Layer 11 of a small transformer language model trained on English Wikipedia (15 layers, counted from 0, width 128).
A neuron adds its activation times its output weights to the MLP's output. To switch it off is to set its activation to zero at one token and run the rest of the model.

Output weights of the MLP neurons that the questions are about. A number n stands for n times 0.0033.
n93: 27 31 35 21 13 5 -29 -3 23 44 2 -6 -13 17 -2 6 25 -42 15 37 -7 -23 -28 -53 28 26 20 -5 17 48 -24 0 -30 -36 -51 -9 13 6 13 -17 18 -15 11 29 20 -72 30 26 88 -5 -69 -21 -44 -5 -5 21 -19 -6 11 -71 -32 27 34 41 30 60 59 51 -25 -37 82 -5 -65 3 -28 -19 -3 -23 8 -26 -7 37 35 24 -21 -14 -38 34 19 -54 -4 16 -17 -17 63 47 -1 -12 40 -42 -10 -5 -43 -39 2 -34 -4 -26 -5 -6 -21 5 -15 -7 42 -56 -8 -30 14 -30 -8 12 21 -25 -33 38 21 16
n128: -31 -74 49 -53 -74 26 44 12 -51 6 -23 20 68 0 8 71 54 -7 -14 22 -13 -25 18 -26 -37 48 70 -5 24 -20 17 -26 -18 9 -9 72 20 -51 54 43 40 1 -46 -34 -2 -23 -66 -16 56 -8 -57 -6 22 1 -17 57 -19 -9 -34 70 0 -24 -24 -41 12 -21 -4 27 -40 12 11 9 -27 -20 -55 14 -48 30 -1 4 -53 -41 23 -11 -20 46 7 62 -10 12 -16 -79 -22 27 0 54 -73 36 47 62 -44 -6 -24 -41 31 32 43 4 -28 -15 22 28 -6 20 -2 30 18 -1 28 -53 -1 -46 -4 -50 53 24 28 -22
n131: 21 -7 25 -43 10 -5 -17 33 47 -12 3 26 -63 3 -64 55 17 -16 42 -5 -1 43 9 -11 -45 30 -28 -15 24 29 -62 -27 21 -45 -70 46 20 -23 71 -34 -8 66 -11 3 2 -42 -50 22 49 35 -58 55 -4 32 -7 -26 20 -28 -16 7 -6 -12 -36 59 58 -52 10 37 29 -38 -3 21 -23 -29 -4 0 -6 -24 -17 21 3 33 -6 1 -39 15 31 -2 -19 -9 19 6 -39 -5 9 -43 16 -53 10 -57 19 25 21 66 -10 -13 -25 -12 -20 -17 62 9 -2 -27 30 -14 40 -24 -5 -15 18 -21 -23 10 12 0 -18 14
n137: -16 24 68 14 7 20 -57 7 -1 -66 -53 11 -45 26 20 22 -69 -29 3 33 -8 -4 -45 -56 5 37 -50 17 20 -9 16 -20 4 13 50 -33 -7 32 11 11 -11 -5 -13 40 8 -32 1 -26 -16 16 -79 26 80 -3 -30 10 17 -20 2 -8 9 49 25 20 -15 9 -10 -8 52 -22 28 -10 -41 -40 -1 -40 -5 -6 16 -25 -4 40 10 -24 -36 89 46 24 -38 17 -41 29 -40 -39 80 -9 20 -16 14 22 -38 -5 -7 -10 -8 3 39 -16 -25 -6 21 -58 37 -2 -25 7 -28 26 20 11 3 -37 12 -22 37 -7 7 28
n156: 11 -22 -14 21 -35 9 45 16 39 12 11 -6 0 -2 26 -37 17 -36 11 -7 -2 -13 58 10 -67 20 -2 -60 12 12 22 22 -5 -8 5 16 -8 19 11 -10 8 20 9 -15 -18 -11 -18 1 -29 67 -16 -67 -7 27 3 42 43 -50 -16 18 -16 2 55 -10 -16 -22 -43 36 -36 1 42 -10 1 -6 22 2 14 -8 52 -53 -7 -32 -66 -12 -28 32 29 38 21 68 -27 68 -18 -52 4 88 11 5 20 -15 4 -70 10 22 -73 11 -4 -6 13 -37 -23 10 -10 -6 -10 5 -50 40 10 -4 -31 -13 -12 -44 20 27 -35 31
n224: -1 -28 -11 -51 -17 -3 27 1 22 8 29 -36 -6 35 -15 -15 37 -19 -11 26 -3 -6 -27 -18 -8 -5 -11 17 -41 -8 -28 -23 -14 2 -17 -27 8 -17 -5 35 -7 -9 51 -28 -21 10 29 23 -42 -10 3 -11 -28 4 20 -13 35 0 -10 -10 17 1 -45 -10 54 -1 0 -8 11 -17 15 -34 -32 47 25 2 9 17 -15 -7 6 -13 41 24 -1 -19 -6 26 21 -52 19 -1 -17 4 8 45 10 30 -8 24 -22 1 -33 -8 15 16 9 -9 36 13 22 -29 10 -21 -11 -3 4 -31 10 51 -12 49 26 -34 5 33 13 1
n233: 49 -68 -51 32 -53 10 45 -18 40 10 -26 16 0 64 5 -21 -15 0 -58 -41 8 51 -33 5 22 -20 13 -36 -45 1 -58 -5 39 -7 -5 -31 -10 39 31 -11 19 3 -21 10 79 27 -25 -42 -21 15 -70 -27 75 14 -12 11 9 25 38 -19 -12 20 -52 -23 -29 -12 -7 -19 -15 -10 50 36 46 17 -16 -31 -20 13 -7 15 -22 29 -5 15 -7 -5 -7 -13 19 -21 -32 54 -7 12 -12 -8 36 2 19 29 -16 9 16 21 -26 36 -51 37 40 32 11 17 -12 -62 -58 -13 -1 48 15 9 35 21 -3 6 -78 24 27 19
n276: 21 18 -56 5 28 -14 -29 -8 23 -27 -19 -2 48 -3 -33 -4 57 -48 28 2 -5 31 -18 7 6 -3 -16 0 -51 37 30 32 3 -11 27 -27 1 -15 -19 12 19 -30 50 -52 -44 -1 13 -17 3 -16 17 -50 -34 2 -9 4 14 8 -15 -13 31 2 25 -41 15 -25 -27 16 17 -33 2 42 37 -24 -18 49 -42 -1 -38 -4 22 25 10 45 -5 -54 30 -3 28 -30 5 31 46 -3 18 -16 18 -48 30 14 -23 -2 -18 4 34 -21 4 12 -18 18 -28 34 25 38 -3 27 15 -26 25 39 -18 32 27 -70 21 -34 -31 8
n314: -2 1 -80 -5 -17 -12 21 -27 -4 -1 24 -18 -15 -15 19 -7 20 -13 -3 32 3 13 1 -21 -37 -16 -7 -6 28 0 -14 -4 -16 -19 32 -25 -30 -13 28 -21 -62 5 -25 3 -48 -11 40 -28 11 -2 64 7 -7 -32 14 -20 22 25 62 35 -10 -20 24 41 -13 -18 -30 34 -3 45 14 -23 8 -5 35 -4 -8 8 34 -28 13 -45 2 11 -9 -2 -4 27 32 9 -16 -22 34 8 -27 13 -41 22 18 -2 4 -19 -7 18 -26 50 -4 14 25 -14 1 22 -33 -6 42 -53 -21 -36 16 22 -17 59 25 -21 -14 -23 -5 22
n393: 12 -3 31 -40 -23 8 20 14 2 11 10 -29 10 -13 -26 49 74 -16 11 -18 1 2 -60 -9 -5 -2 -30 -17 -36 -34 -38 -7 -9 12 2 5 -23 15 7 -33 21 7 33 -11 6 -13 17 4 18 7 15 -1 -34 34 -3 31 -9 35 20 -27 17 -42 26 12 17 5 3 11 -1 6 23 8 -30 1 -23 -33 0 -16 18 -25 -16 9 -8 -3 12 -21 11 -3 3 -36 -32 -8 -33 65 7 -29 -21 33 13 -5 5 23 30 -36 -20 -26 38 15 1 -4 -4 15 -9 -30 46 -19 20 24 -2 -55 29 -17 42 -25 -11 12 15 19
n397: 18 29 -28 44 18 36 -37 36 0 13 -41 29 -48 16 14 -6 -2 -16 73 -16 -48 45 6 -2 51 -24 -22 -24 -25 28 26 -21 5 -27 -47 -85 -36 -34 27 3 48 -30 -9 15 9 -3 -26 0 14 -12 10 26 28 -32 14 13 -18 45 36 -7 -47 58 11 17 -30 -12 -6 8 12 -44 63 -43 -9 -2 -20 -17 -3 32 4 -8 -9 39 -14 0 -42 15 15 16 24 14 -7 -18 48 -29 14 -3 -8 -6 43 26 -5 -48 -9 -54 -36 -36 -7 22 -56 -4 32 -6 -15 -4 32 -7 -6 -1 3 28 3 -38 62 40 -43 29 57 -19
n417: -19 -5 1 43 44 63 19 -34 77 -10 27 11 1 24 -5 5 24 54 -5 -34 23 7 19 -7 -14 -27 -29 -50 63 10 16 -8 2 -27 -3 -9 -29 8 75 -12 33 -14 -28 -22 40 7 -4 11 16 -8 34 -7 10 38 7 33 -28 -52 -38 -22 13 -32 7 -26 32 21 -32 9 -12 -17 -21 -34 -52 29 23 -53 40 -64 -21 12 -13 -7 -1 -13 -10 -13 -20 10 -3 33 30 1 -20 12 -4 12 -47 -19 77 2 -2 -21 -4 28 -48 12 -4 -14 -10 5 -39 15 25 -33 11 32 -22 -27 -1 12 16 29 -31 5 21 -27 -52 10
n485: -2 15 7 14 57 9 48 1 13 28 63 -37 15 38 -11 18 40 -31 -23 -1 -21 0 -21 -31 29 15 5 -19 17 2 54 55 9 -30 11 -51 22 -10 5 32 -34 -21 -29 -20 -9 25 -18 14 3 -17 14 21 -2 -10 5 -38 15 -22 -16 -22 -1 0 -42 36 6 8 10 0 17 31 8 -5 11 46 39 23 16 36 20 -24 -25 -49 -9 10 -49 -63 -60 4 39 74 5 -16 4 -22 -42 -9 1 16 53 -43 -7 -73 28 20 -2 29 49 -40 38 -6 -25 -82 24 12 24 -22 6 -34 3 -38 -49 -18 -1 -24 -3 -37 -22 6
n495: -11 56 4 -11 -42 1 29 55 -40 -4 35 -2 -31 0 -12 14 67 23 22 -39 -90 -3 8 40 7 5 -30 24 5 -26 -17 16 -25 -32 12 -40 -4 9 -59 5 -12 -5 -6 -27 19 -5 -2 -27 4 -35 11 9 -16 -17 43 31 1 27 4 1 29 -12 7 -29 -4 -34 18 -37 -34 -14 33 -4 37 -43 -5 19 42 -10 -21 -16 -34 -2 27 -14 9 25 -10 -48 -1 33 -69 -8 -12 1 -56 18 -22 -8 30 50 -12 53 14 1 -65 -12 24 10 4 54 -34 -17 -12 12 49 -21 -46 9 -20 34 12 73 8 7 8 85 71 4
n500: 15 -16 50 3 68 -6 63 -8 -27 10 8 -18 54 22 2 -8 -38 -7 8 10 20 10 -16 18 -2 -21 -14 36 -34 16 6 -7 -27 30 37 29 -7 -8 1 -1 3 -7 10 -38 -24 22 43 20 -28 2 -35 24 -32 -14 2 40 10 70 -38 -10 -27 20 -4 -34 29 -33 11 -19 12 -40 -14 -1 -19 10 -74 26 52 28 -20 17 -38 -1 24 16 -1 2 -1 33 14 -10 4 -2 11 -3 9 22 2 -16 -23 -44 -15 15 13 2 -34 9 5 -21 14 -26 10 -94 -33 -8 -5 69 -27 27 15 -25 -45 -31 10 -49 52 -69 12 31
n509: 30 -8 36 7 24 52 28 -34 -25 1 -15 48 9 -58 13 12 -24 -10 -2 13 41 -24 -34 -55 2 -48 -4 15 -47 -25 -55 -34 4 -30 -50 20 -36 45 56 -4 -24 24 36 -23 23 -2 49 9 30 14 9 -36 -7 -25 7 -6 -52 15 29 68 -11 22 24 0 -22 -48 20 17 -58 -53 8 -18 15 0 -11 -35 65 -52 52 -1 14 0 -18 7 21 20 19 -1 -1 -35 69 1 -26 -19 6 12 15 24 5 -33 72 44 0 3 32 -35 38 16 45 -11 65 -46 -3 -54 -13 -45 6 29 -34 -32 22 -73 -21 41 -16 -52 -55 -8

Each question names a token from some text and the token that comes next. It shows the activations a of the neurons there, in the order above. A number n stands for n times 0.038.

Then comes g, the gradient of the next token's log-probability with respect to the MLP's output, scaled to length 1. A neuron's effect is roughly proportional to its activation times (output weights . g). A number n stands for n times 0.0037.

" States", then " ("
a: 0 0 20 0 -1 -4 34 -3 -4 -2 -4 -3 0 0 0 30
g: 4 4 7 23 -18 24 -9 -46 4 1 -8 0 6 -11 -20 0 -33 32 -12 13 19 -10 17 -10 57 -22 -24 -23 -13 -28 -28 -28 23 28 32 -24 -6 24 4 -13 17 41 24 30 -7 26 15 10 10 -41 -25 -27 31 25 23 -7 2 -7 31 44 19 -26 -24 -10 9 1 -8 -16 -43 -1 -27 -13 10 18 14 17 11 32 9 20 1 16 42 -27 37 31 3 -28 -23 33 -61 38 25 6 15 8 -12 18 -35 -13 19 14 -1 -18 -4 -28 25 18 -4 -16 -73 -9 -19 -5 -34 -52 2 -30 -14 0 37 7 -38 -12 12 -8 37 -21
Switching off which neuron hurts the next token most? n233

" in", then "s"
a: 0 87 0 -1 0 -4 0 -4 -3 -2 4 0 -3 -2 39 -1
g: -24 -26 0 -14 10 -6 18 30 -20 -48 -8 20 -10 -3 -3 33 -17 11 -12 27 35 -3 -13 5 -23 15 -22 -5 16 6 -2 39 23 25 21 47 7 -12 5 3 36 -22 2 -14 -27 54 8 -38 18 -7 -15 -53 -4 31 -43 19 -18 -22 -28 -19 4 -65 -3 -48 -8 -22 3 8 -24 15 8 -11 -9 -7 -6 7 21 33 54 -24 32 -5 -5 -8 41 -8 -12 -22 29 -5 4 -29 36 -20 -12 -6 -24 -16 47 -35 6 21 26 9 -8 -3 -15 -15 63 2 21 9 -5 14 18 14 21 -16 -10 32 -43 27 -43 -34 0 24 -22 17
Switching off which neuron hurts the next token most? n128

"ent", then "er"
a: -4 0 5 -4 0 68 -4 -4 0 -2 -4 0 0 0 -1 0
g: 36 32 -39 10 6 -29 11 52 30 0 5 13 -15 -12 -34 56 -38 37 63 -9 35 -11 32 20 -14 0 -1 -23 1 27 31 34 -3 32 -1 -11 -32 -13 11 17 18 11 -12 -9 38 -9 -43 -34 -30 -25 43 13 1 -15 -54 19 3 18 1 -11 -16 -2 -22 -2 3 -20 -8 -12 9 -28 -12 -62 -7 -8 -18 -10 -36 5 -37 35 2 22 -44 0 -15 50 12 29 15 -11 -28 -26 33 -10 22 8 -2 -23 16 -16 -35 3 -15 14 2 -27 -21 23 9 -12 9 18 5 -7 10 6 -23 21 -20 12 31 -15 13 -30 -12 10 -17 34
Which neuron, switched off, raises the next token's probability most? n224

"'", then "0"
a: 0 0 0 0 0 -4 0 -2 -2 21 -3 0 0 0 16 0
g: -30 15 -32 10 11 43 -11 23 -17 -12 11 -4 0 -7 23 17 -55 1 -11 -17 33 35 2 39 22 -1 -16 -9 -9 -6 -47 10 1 20 6 19 -33 18 56 8 9 -30 -11 -5 -9 4 58 22 16 -22 -26 18 12 7 -41 9 11 2 -22 0 -32 10 -18 -33 -43 -6 -10 -20 12 11 -72 7 4 -4 -15 36 52 13 13 -23 15 -23 -18 13 -29 -47 -3 -21 37 0 37 37 35 -38 -11 -11 -8 12 -2 -6 31 -34 7 -7 -13 46 14 -23 39 25 -17 -18 1 -16 5 9 -10 -27 -40 4 13 0 15 23 25 4 17 -32
Which neuron, switched off, raises the next token's probability most? n393

"0", then "11"
a: -2 0 -1 0 -3 39 0 -3 -2 -4 0 -2 0 -4 0 0
g: 21 23 -35 34 -5 -41 27 -23 45 -27 12 20 42 8 -11 -23 31 -26 32 -1 7 -16 -16 8 3 -31 36 18 -30 51 30 15 11 19 -16 -21 -7 0 11 -3 6 -58 29 3 16 -3 -38 15 58 -27 -35 14 15 22 7 15 8 -42 15 -39 -16 34 18 3 -9 4 9 -12 -20 -13 31 -11 -12 -25 -14 -39 52 -29 -32 18 -6 9 -60 -38 -4 1 9 32 13 0 37 10 -3 24 2 -8 20 -14 -43 7 -5 0 16 28 11 25 -5 -19 -15 -29 15 -35 -11 17 32 -6 11 0 -28 -7 18 -15 -30 -7 -42 4 14 -10
Which neuron, switched off, raises the next token's probability most? n224

" I", then "'"
a: 0 0 0 -4 -3 -4 -4 -4 -2 28 -3 0 0 -2 0 12
g: -23 8 -6 -8 12 2 -41 -5 -10 -10 9 26 -20 -13 18 1 -27 -31 -31 9 -14 15 22 -48 43 -9 8 47 28 -2 18 -22 -36 5 -18 15 -8 -20 6 -54 12 -35 -14 15 -27 4 -37 -52 -12 19 6 7 -44 -11 26 -28 15 1 26 4 12 16 3 56 -17 -28 37 -31 36 20 30 32 13 -26 -2 2 -36 41 38 3 -9 -46 -52 -40 21 30 18 8 8 2 -24 -3 -3 -8 -3 -4 3 1 16 24 -17 13 24 -44 22 29 -14 0 10 -7 -16 49 -15 4 12 26 2 4 10 -28 -6 13 -5 -20 -4 35 20 53
Which neuron, switched off, raises the next token's probability most? n509

",", then " ev"
a: -4 -2 0 1 0 18 -3 41 -4 -1 -2 -1 -2 0 -4 -1
g: -18 -11 7 29 -54 53 -32 -14 -16 8 -4 1 7 3 40 3 17 8 -8 -3 15 0 -20 4 -16 16 7 4 -2 55 -15 46 -28 -44 -34 11 54 -5 30 14 -6 -3 14 23 5 11 1 26 1 -17 -39 -24 13 15 -44 -20 39 0 21 -4 -25 -8 -9 -1 -27 -45 22 -6 -37 -20 -28 4 -16 -3 -3 -5 -17 -43 22 -11 -37 16 17 27 8 -38 3 32 -25 9 31 -23 18 -9 27 -7 16 14 24 -28 -3 -7 11 -4 14 -2 -51 -10 2 -8 66 -15 -17 -7 33 -8 3 39 -4 20 -3 -22 76 17 -10 1 -20 -26
Which neuron, switched off, raises the next token's probability most? n276

"am", then " h"
a: 18 0 14 0 -3 -4 0 -4 -1 -3 0 0 0 0 -2 0
g: 1 -5 -15 17 21 28 19 16 83 20 17 13 -2 35 6 -7 -10 5 -9 33 -25 -9 -25 1 23 2 -32 -11 11 15 -23 -33 -8 7 -1 -2 15 9 24 26 19 -11 23 -3 29 -37 -15 22 -33 6 -32 -32 26 -8 -3 -19 45 -40 19 19 -32 -13 -4 7 3 5 20 4 -13 -54 1 -2 -3 27 12 2 -25 -22 26 -10 -29 2 -1 -5 -3 -44 4 23 -19 11 -17 7 -16 -30 51 -1 -4 49 46 14 16 -34 -2 -13 17 -18 -32 -9 -21 5 33 -44 33 -63 22 22 -16 -11 -8 -28 -32 -6 3 37 15 -10 28 -56
Switching off which neuron hurts the next token most? n93

"ot", then "her"
a: 6 -3 1 34 0 -1 0 -3 0 0 0 0 8 0 -4 0
g: 1 18 18 -18 -37 -19 -7 3 -7 -21 -52 36 -9 1 4 17 41 -35 12 42 -16 43 13 -6 16 -33 -13 38 45 15 -28 -12 9 40 -36 -3 -2 -5 13 -23 -2 -2 -26 -45 -16 -3 4 -17 -25 -14 11 -5 28 -48 -25 -5 12 19 -32 20 11 -3 -20 -12 6 23 -17 1 0 0 61 -10 -2 -15 -14 -30 -18 19 7 19 15 76 -7 39 -19 16 1 5 -38 1 27 -49 -58 -8 -20 12 -32 5 -14 -5 -2 16 1 15 18 46 -3 -5 -1 -28 43 -43 17 13 -10 16 -19 -1 23 2 29 2 25 41 -3 12 -14 -12
Switching off which neuron hurts the next token most? n137

" b", then "ir"
a: -2 -4 0 45 0 9 0 -3 -4 -3 -1 -1 0 -2 -4 -2
g: 14 37 15 4 -29 -19 38 -11 7 -13 15 -15 18 -32 21 16 25 18 -38 39 -23 1 18 3 1 13 -1 -36 9 8 5 -19 8 -20 3 0 -28 -26 -4 2 5 -21 1 24 15 43 -12 29 4 -11 15 -27 -18 22 -31 -11 -8 -16 -17 -36 15 39 1 -27 59 12 -23 5 -31 25 3 -19 -8 -13 11 48 -59 -17 -12 -18 2 24 -1 -19 35 -28 12 11 -50 1 26 -16 -41 28 -5 -4 53 44 15 -18 55 -9 16 32 -1 22 -17 15 25 6 -28 -6 -29 11 -9 -9 -48 -9 -45 -10 25 7 9 10 27 -13 -1 -61
Which neuron, switched off, raises the next token's probability most? n137

" J", then "ord"
a: 0 0 -1 0 0 -1 0 0 0 -4 0 0 -1 16 0 -3
g: 47 1 1 -18 21 13 22 1 3 -40 14 32 8 0 1 -2 -8 -15 -24 -13 -13 -41 16 42 -11 -12 16 -6 -18 -4 4 1 -32 -12 5 -5 30 -20 -13 -3 -1 31 -35 37 24 -4 10 -19 63 -50 4 47 5 -41 24 -3 -25 9 -34 8 0 35 1 -51 -12 15 24 28 -12 18 37 36 -1 -9 -33 -12 52 -17 -8 23 -17 7 -39 8 -42 44 46 15 6 -1 -6 -27 -40 -16 -3 13 -10 -17 -15 2 34 3 -5 19 -3 32 14 19 -20 -27 -1 -40 -4 -33 -47 5 -4 21 -8 -2 9 26 -11 -35 8 10 -41 42
Switching off which neuron hurts the next token most? n495

"st", then "and"
a: -3 -4 0 -4 -1 30 -1 0 -3 -4 0 0 0 -2 -1 -4
g: 4 50 -60 22 -18 0 -36 2 13 4 1 -9 -48 -9 22 -1 -9 -16 13 -33 68 27 -27 89 17 -9 -17 31 -14 -27 26 45 -11 3 21 0 -3 -13 20 -5 -23 8 -38 25 -12 -13 7 1 -14 -49 0 -19 8 -16 15 -3 7 14 19 -20 -18 9 -2 55 -14 -44 -15 -5 -21 -13 -18 19 -10 -11 1 8 3 -31 16 -7 1 4 21 8 -9 -28 11 19 24 -21 36 -2 3 4 -5 -6 55 -11 6 -7 -60 9 25 38 13 -20 5 44 -27 24 -11 4 -1 -22 -1 -40 9 21 -39 -6 22 3 -25 17 -20 21 -1 0
Which neuron, switched off, raises the next token's probability most? n224

"urn", then "it"
a: 0 0 0 -3 0 0 0 0 0 -2 0 -3 -3 -3 30 -4
g: 10 -16 7 -17 -25 15 13 32 7 -79 0 49 29 -9 40 -51 4 -20 30 -26 19 19 -1 18 4 24 -13 36 16 -7 -32 -23 -11 13 12 36 26 -2 -6 -15 5 20 -13 0 0 31 19 2 -23 -8 3 -13 21 -21 -8 39 -18 -20 21 -21 26 29 14 -5 -12 12 1 3 -6 31 -28 36 -4 -20 -14 14 -14 -48 -48 -23 2 -11 -1 8 -27 -2 -7 4 35 15 39 49 11 -1 -29 -3 24 -13 -7 -23 45 -3 -18 -17 -52 -21 34 -38 -29 27 35 4 -25 -60 -5 8 -23 12 27 26 -7 -7 -17 -9 -4 -35 29 -8
Switching off which neuron hurts the next token most? n500

"R", then "am"
a: 0 0 -1 0 -2 9 -1 -2 68 2 0 0 0 0 -4 -2
g: 17 -7 27 -13 17 -44 -34 -18 -39 1 0 34 25 10 13 23 -12 19 15 -24 -26 9 -35 -27 20 11 63 3 -37 4 -46 -29 -10 10 11 -5 -3 27 -11 35 -24 -51 9 -4 -26 12 0 -3 52 -3 36 31 4 8 17 -18 16 5 13 -4 13 5 -37 -25 3 -14 48 0 27 -38 -1 18 11 -11 -50 7 11 -6 -13 -15 11 -26 17 37 -1 -26 -2 9 -5 -36 -32 -13 57 19 -12 9 5 -26 -7 -40 -21 10 10 -18 46 37 -1 7 39 -36 -36 -15 28 33 10 -3 -17 -3 26 -13 4 4 -6 -28 -13 26 43 -27
Which neuron, switched off, raises the next token's probability most? n314

"it", then "ive"
a: 33 0 0 0 -1 -3 0 0 0 0 0 0 -4 -1 -4 0
g: 24 32 25 19 18 -33 38 -22 -19 23 -18 -2 4 14 24 -33 29 -26 1 -12 -23 -26 -14 -16 17 5 5 1 -20 -21 -6 -56 -28 -21 1 -23 -12 -36 22 -6 -42 31 4 -1 38 -36 9 18 61 -31 -7 31 -1 40 20 -8 6 12 10 26 19 8 -11 26 0 37 16 14 -4 -49 -26 14 -9 -23 -10 -1 -5 4 -4 -6 -1 -40 16 -46 16 -28 46 28 48 5 -14 6 -31 26 0 -12 -18 14 15 -1 -44 6 -16 4 -49 -9 33 -25 43 20 4 0 6 11 -19 25 -17 22 42 -9 -21 -6 -7 -46 53 -14 -6 -1
Switching off which neuron hurts the next token most? n93

"av", then "ily"
a: -1 -1 39 0 0 -1 0 0 -2 -4 -1 -2 -4 -1 -1 0
g: -31 36 -11 2 22 43 -12 22 34 -60 -5 28 17 -31 27 0 -8 50 20 44 -16 0 37 -36 52 -9 -9 4 -11 40 -23 37 2 10 -9 -16 -22 -2 1 -11 9 -24 -9 3 -23 15 37 -14 16 -1 -64 -28 -15 0 6 -5 -10 -12 40 22 0 -22 -10 20 -5 -22 24 -8 2 -29 4 11 -17 10 -31 -38 51 2 24 -52 -60 20 42 -6 -10 0 4 40 18 -1 -23 15 -7 -29 -7 2 -13 -1 -27 -33 -3 30 -14 -3 -31 -12 32 -16 14 -27 2 14 -1 6 -12 48 11 -13 21 -6 1 -6 20 -1 19 -39 -9 -18
Switching off which neuron hurts the next token most? n131

"ood", then " of"
a: 0 0 2 27 0 0 0 0 -2 -4 -1 0 -4 0 0 -1
g: -7 23 17 -30 -19 -12 23 -15 -59 19 -20 -26 0 0 18 -53 10 -24 -10 -28 9 -4 21 54 -53 -20 -8 -14 -24 20 8 8 15 35 -21 -22 -34 28 17 27 0 26 17 -13 -29 37 18 -33 23 -23 -27 -32 -15 0 -7 -18 3 17 1 -2 -13 23 -18 -15 -29 5 23 4 47 63 43 21 13 -17 -16 -23 51 37 -50 2 11 29 7 -21 -44 67 -9 -21 -16 -9 1 15 -18 -1 19 -21 -12 -10 25 16 0 9 1 -11 -4 -30 -26 24 14 22 5 10 -8 23 -19 31 -19 29 -25 8 6 3 -23 -7 6 31 2 -2
Switching off which neuron hurts the next token most? n137

" |", then " O"
a: 0 0 0 0 0 0 -1 -3 27 -4 0 0 -2 -4 -4 -2
g: -13 -9 -8 -2 -9 -24 -9 -25 -24 -19 0 12 -31 -20 -2 18 29 -20 5 -7 15 -3 -10 -5 -5 30 -24 -19 3 -25 6 -17 11 -15 4 -36 8 -12 14 36 -22 -20 -1 -2 -33 20 -32 -36 29 -5 19 -5 48 -28 -25 -17 -34 25 -22 10 2 44 32 38 -12 0 -56 -14 50 24 73 -1 -11 -12 3 11 8 67 -12 13 44 -11 -8 17 10 -6 19 38 28 -15 -36 5 61 17 -18 -11 -17 16 32 4 6 -12 -14 -21 -28 -11 9 -25 4 5 -5 -26 21 -22 22 -37 -29 15 -2 46 19 20 2 -35 -42 10 23 19
Switching off which neuron hurts the next token most? n314

"l", then "i"
a: 0 0 0 0 -1 -3 -2 -4 -2 -4 0 0 0 31 -4 0
g: -5 -5 34 5 62 -27 -14 -38 -41 15 37 -7 13 -1 -23 -42 -49 30 -34 -20 24 27 -6 6 18 3 -34 18 -69 22 1 -34 -1 14 -3 11 5 -6 3 21 13 -11 24 -8 -4 30 41 -5 6 -55 26 17 10 15 -34 -15 6 10 -12 7 4 26 -32 19 1 28 -7 9 -29 33 -45 28 31 24 20 25 -25 -31 -6 -5 14 -14 -7 10 -33 5 21 -16 23 -6 8 27 -43 1 -7 -15 -32 24 13 21 0 -58 -24 48 -1 34 13 -4 -8 24 5 12 -42 26 -22 12 7 -4 1 -44 -12 -11 22 21 -16 -8 -1 3
Which neuron, switched off, raises the next token's probability most? n495

"enc", then "our"
a: -4 0 -4 0 -2 81 0 5 -2 -1 -3 0 0 -4 -3 0
g: 7 -38 -4 -13 -13 -24 -19 -41 -11 14 1 15 -3 -15 -13 9 15 -13 25 5 40 4 34 -6 23 5 4 39 6 -14 -63 19 -6 -35 31 -25 14 -16 16 22 4 -37 4 -23 -7 9 1 17 2 3 -27 -41 12 -17 -34 -36 2 6 -8 -29 1 -6 -10 -13 -27 -2 -2 18 -3 -71 -5 -9 -17 21 54 36 -26 21 -28 34 -9 -45 7 14 -4 8 31 1 62 10 6 18 -6 -19 -13 3 22 -10 22 31 -25 35 46 -56 10 -16 -4 3 8 26 30 20 53 11 -30 -15 8 6 -2 -26 42 11 -23 -31 37 -13 15 8
Switching off which neuron hurts the next token most? n224

" (", then "H"
a: 0 -2 0 -2 0 -4 0 42 -4 -3 0 -1 0 0 -4 -4
g: 6 -14 -14 19 41 -36 11 -27 47 -7 -9 -37 -32 26 5 9 7 23 5 -3 -8 17 -6 35 13 29 31 -29 6 4 3 -48 3 8 -26 -20 -23 -32 24 19 29 -35 -15 -11 -9 -24 -19 25 -16 3 8 -22 -42 -8 -21 24 7 -6 3 4 -9 3 5 14 -23 -27 23 8 35 22 27 5 33 -4 24 44 39 36 -24 5 26 14 -41 5 -51 11 -19 9 -1 -9 39 -12 13 23 -8 -11 -9 -12 16 -12 -27 -55 -17 -14 -27 -20 -31 -36 18 -49 20 18 -16 -26 36 -10 45 23 3 42 31 -3 36 32 -7 -25 -2 -39
Switching off which neuron hurts the next token most? n276

"1", then "–"
a: 0 0 0 0 0 9 0 -1 25 43 50 0 0 -1 0 0
g: -13 3 -21 -31 -16 -45 33 -10 -37 -5 4 -13 -17 -49 -27 -36 5 34 8 -16 -2 -1 19 -10 -30 -16 -11 -39 -34 -7 -54 11 50 -5 26 29 35 10 38 -27 -25 -8 49 -2 26 -5 -14 5 1 -7 -16 1 -37 22 -8 -6 -5 17 14 -53 47 4 10 56 27 -15 -23 17 5 58 -2 21 12 -2 -7 -16 17 5 15 -10 -10 -33 10 -6 0 15 20 0 11 6 14 9 -22 9 18 -24 -11 41 -6 -20 72 -9 7 -68 -9 10 -8 24 6 -4 7 -28 7 2 15 -29 -11 9 39 8 -6 -7 2 37 -16 28 8 -12
Which neuron, switched off, raises the next token's probability most? n397

" f", then "at"
a: -4 71 0 4 0 20 0 0 -2 -1 -1 0 -2 -4 1 0
g: -49 -17 -40 -26 -32 44 36 -10 -25 3 -12 31 16 52 3 39 16 -14 -20 44 -6 30 -17 -8 1 -22 -8 17 4 46 -30 2 29 -7 18 2 -5 18 0 -14 -18 -17 15 32 -14 2 54 0 -6 29 16 32 6 -17 36 39 -12 -4 37 0 8 5 1 11 10 -1 31 -1 -25 37 -6 -5 -39 -15 -17 33 -21 21 31 1 -4 -48 -15 2 21 3 -39 3 -24 -10 16 9 23 17 -29 -5 -22 5 -2 -4 -11 12 8 -19 30 -36 8 -42 12 -51 -1 14 -68 -11 -21 -17 -21 -34 -8 -39 -34 3 -7 36 5 -1 21 20
Switching off which neuron hurts the next token most? n128

" a", then " l"
a: 0 -4 0 43 0 27 0 0 16 -2 -1 -2 0 -4 -4 -3
g: 17 21 -5 -1 40 -1 -35 8 23 16 -9 -4 -25 -23 12 -5 32 1 -18 -54 5 -14 -13 -40 -5 9 -19 -28 54 -5 -7 -27 22 44 39 8 6 -17 -3 30 -49 -4 5 -8 28 -16 4 -50 -22 -14 6 16 36 -31 -4 -16 27 -48 -24 -26 -15 38 8 -19 -23 40 0 -26 -9 -1 28 12 5 26 -8 35 -4 47 26 -1 -35 35 45 -10 -5 18 33 36 9 13 -5 0 18 42 30 -1 -12 -13 2 -28 -6 -36 -12 -35 22 11 -1 22 3 -25 34 -11 -40 -8 5 3 -31 -9 6 14 -11 2 -21 45 -25 -36 -36 8
Switching off which neuron hurts the next token most? n137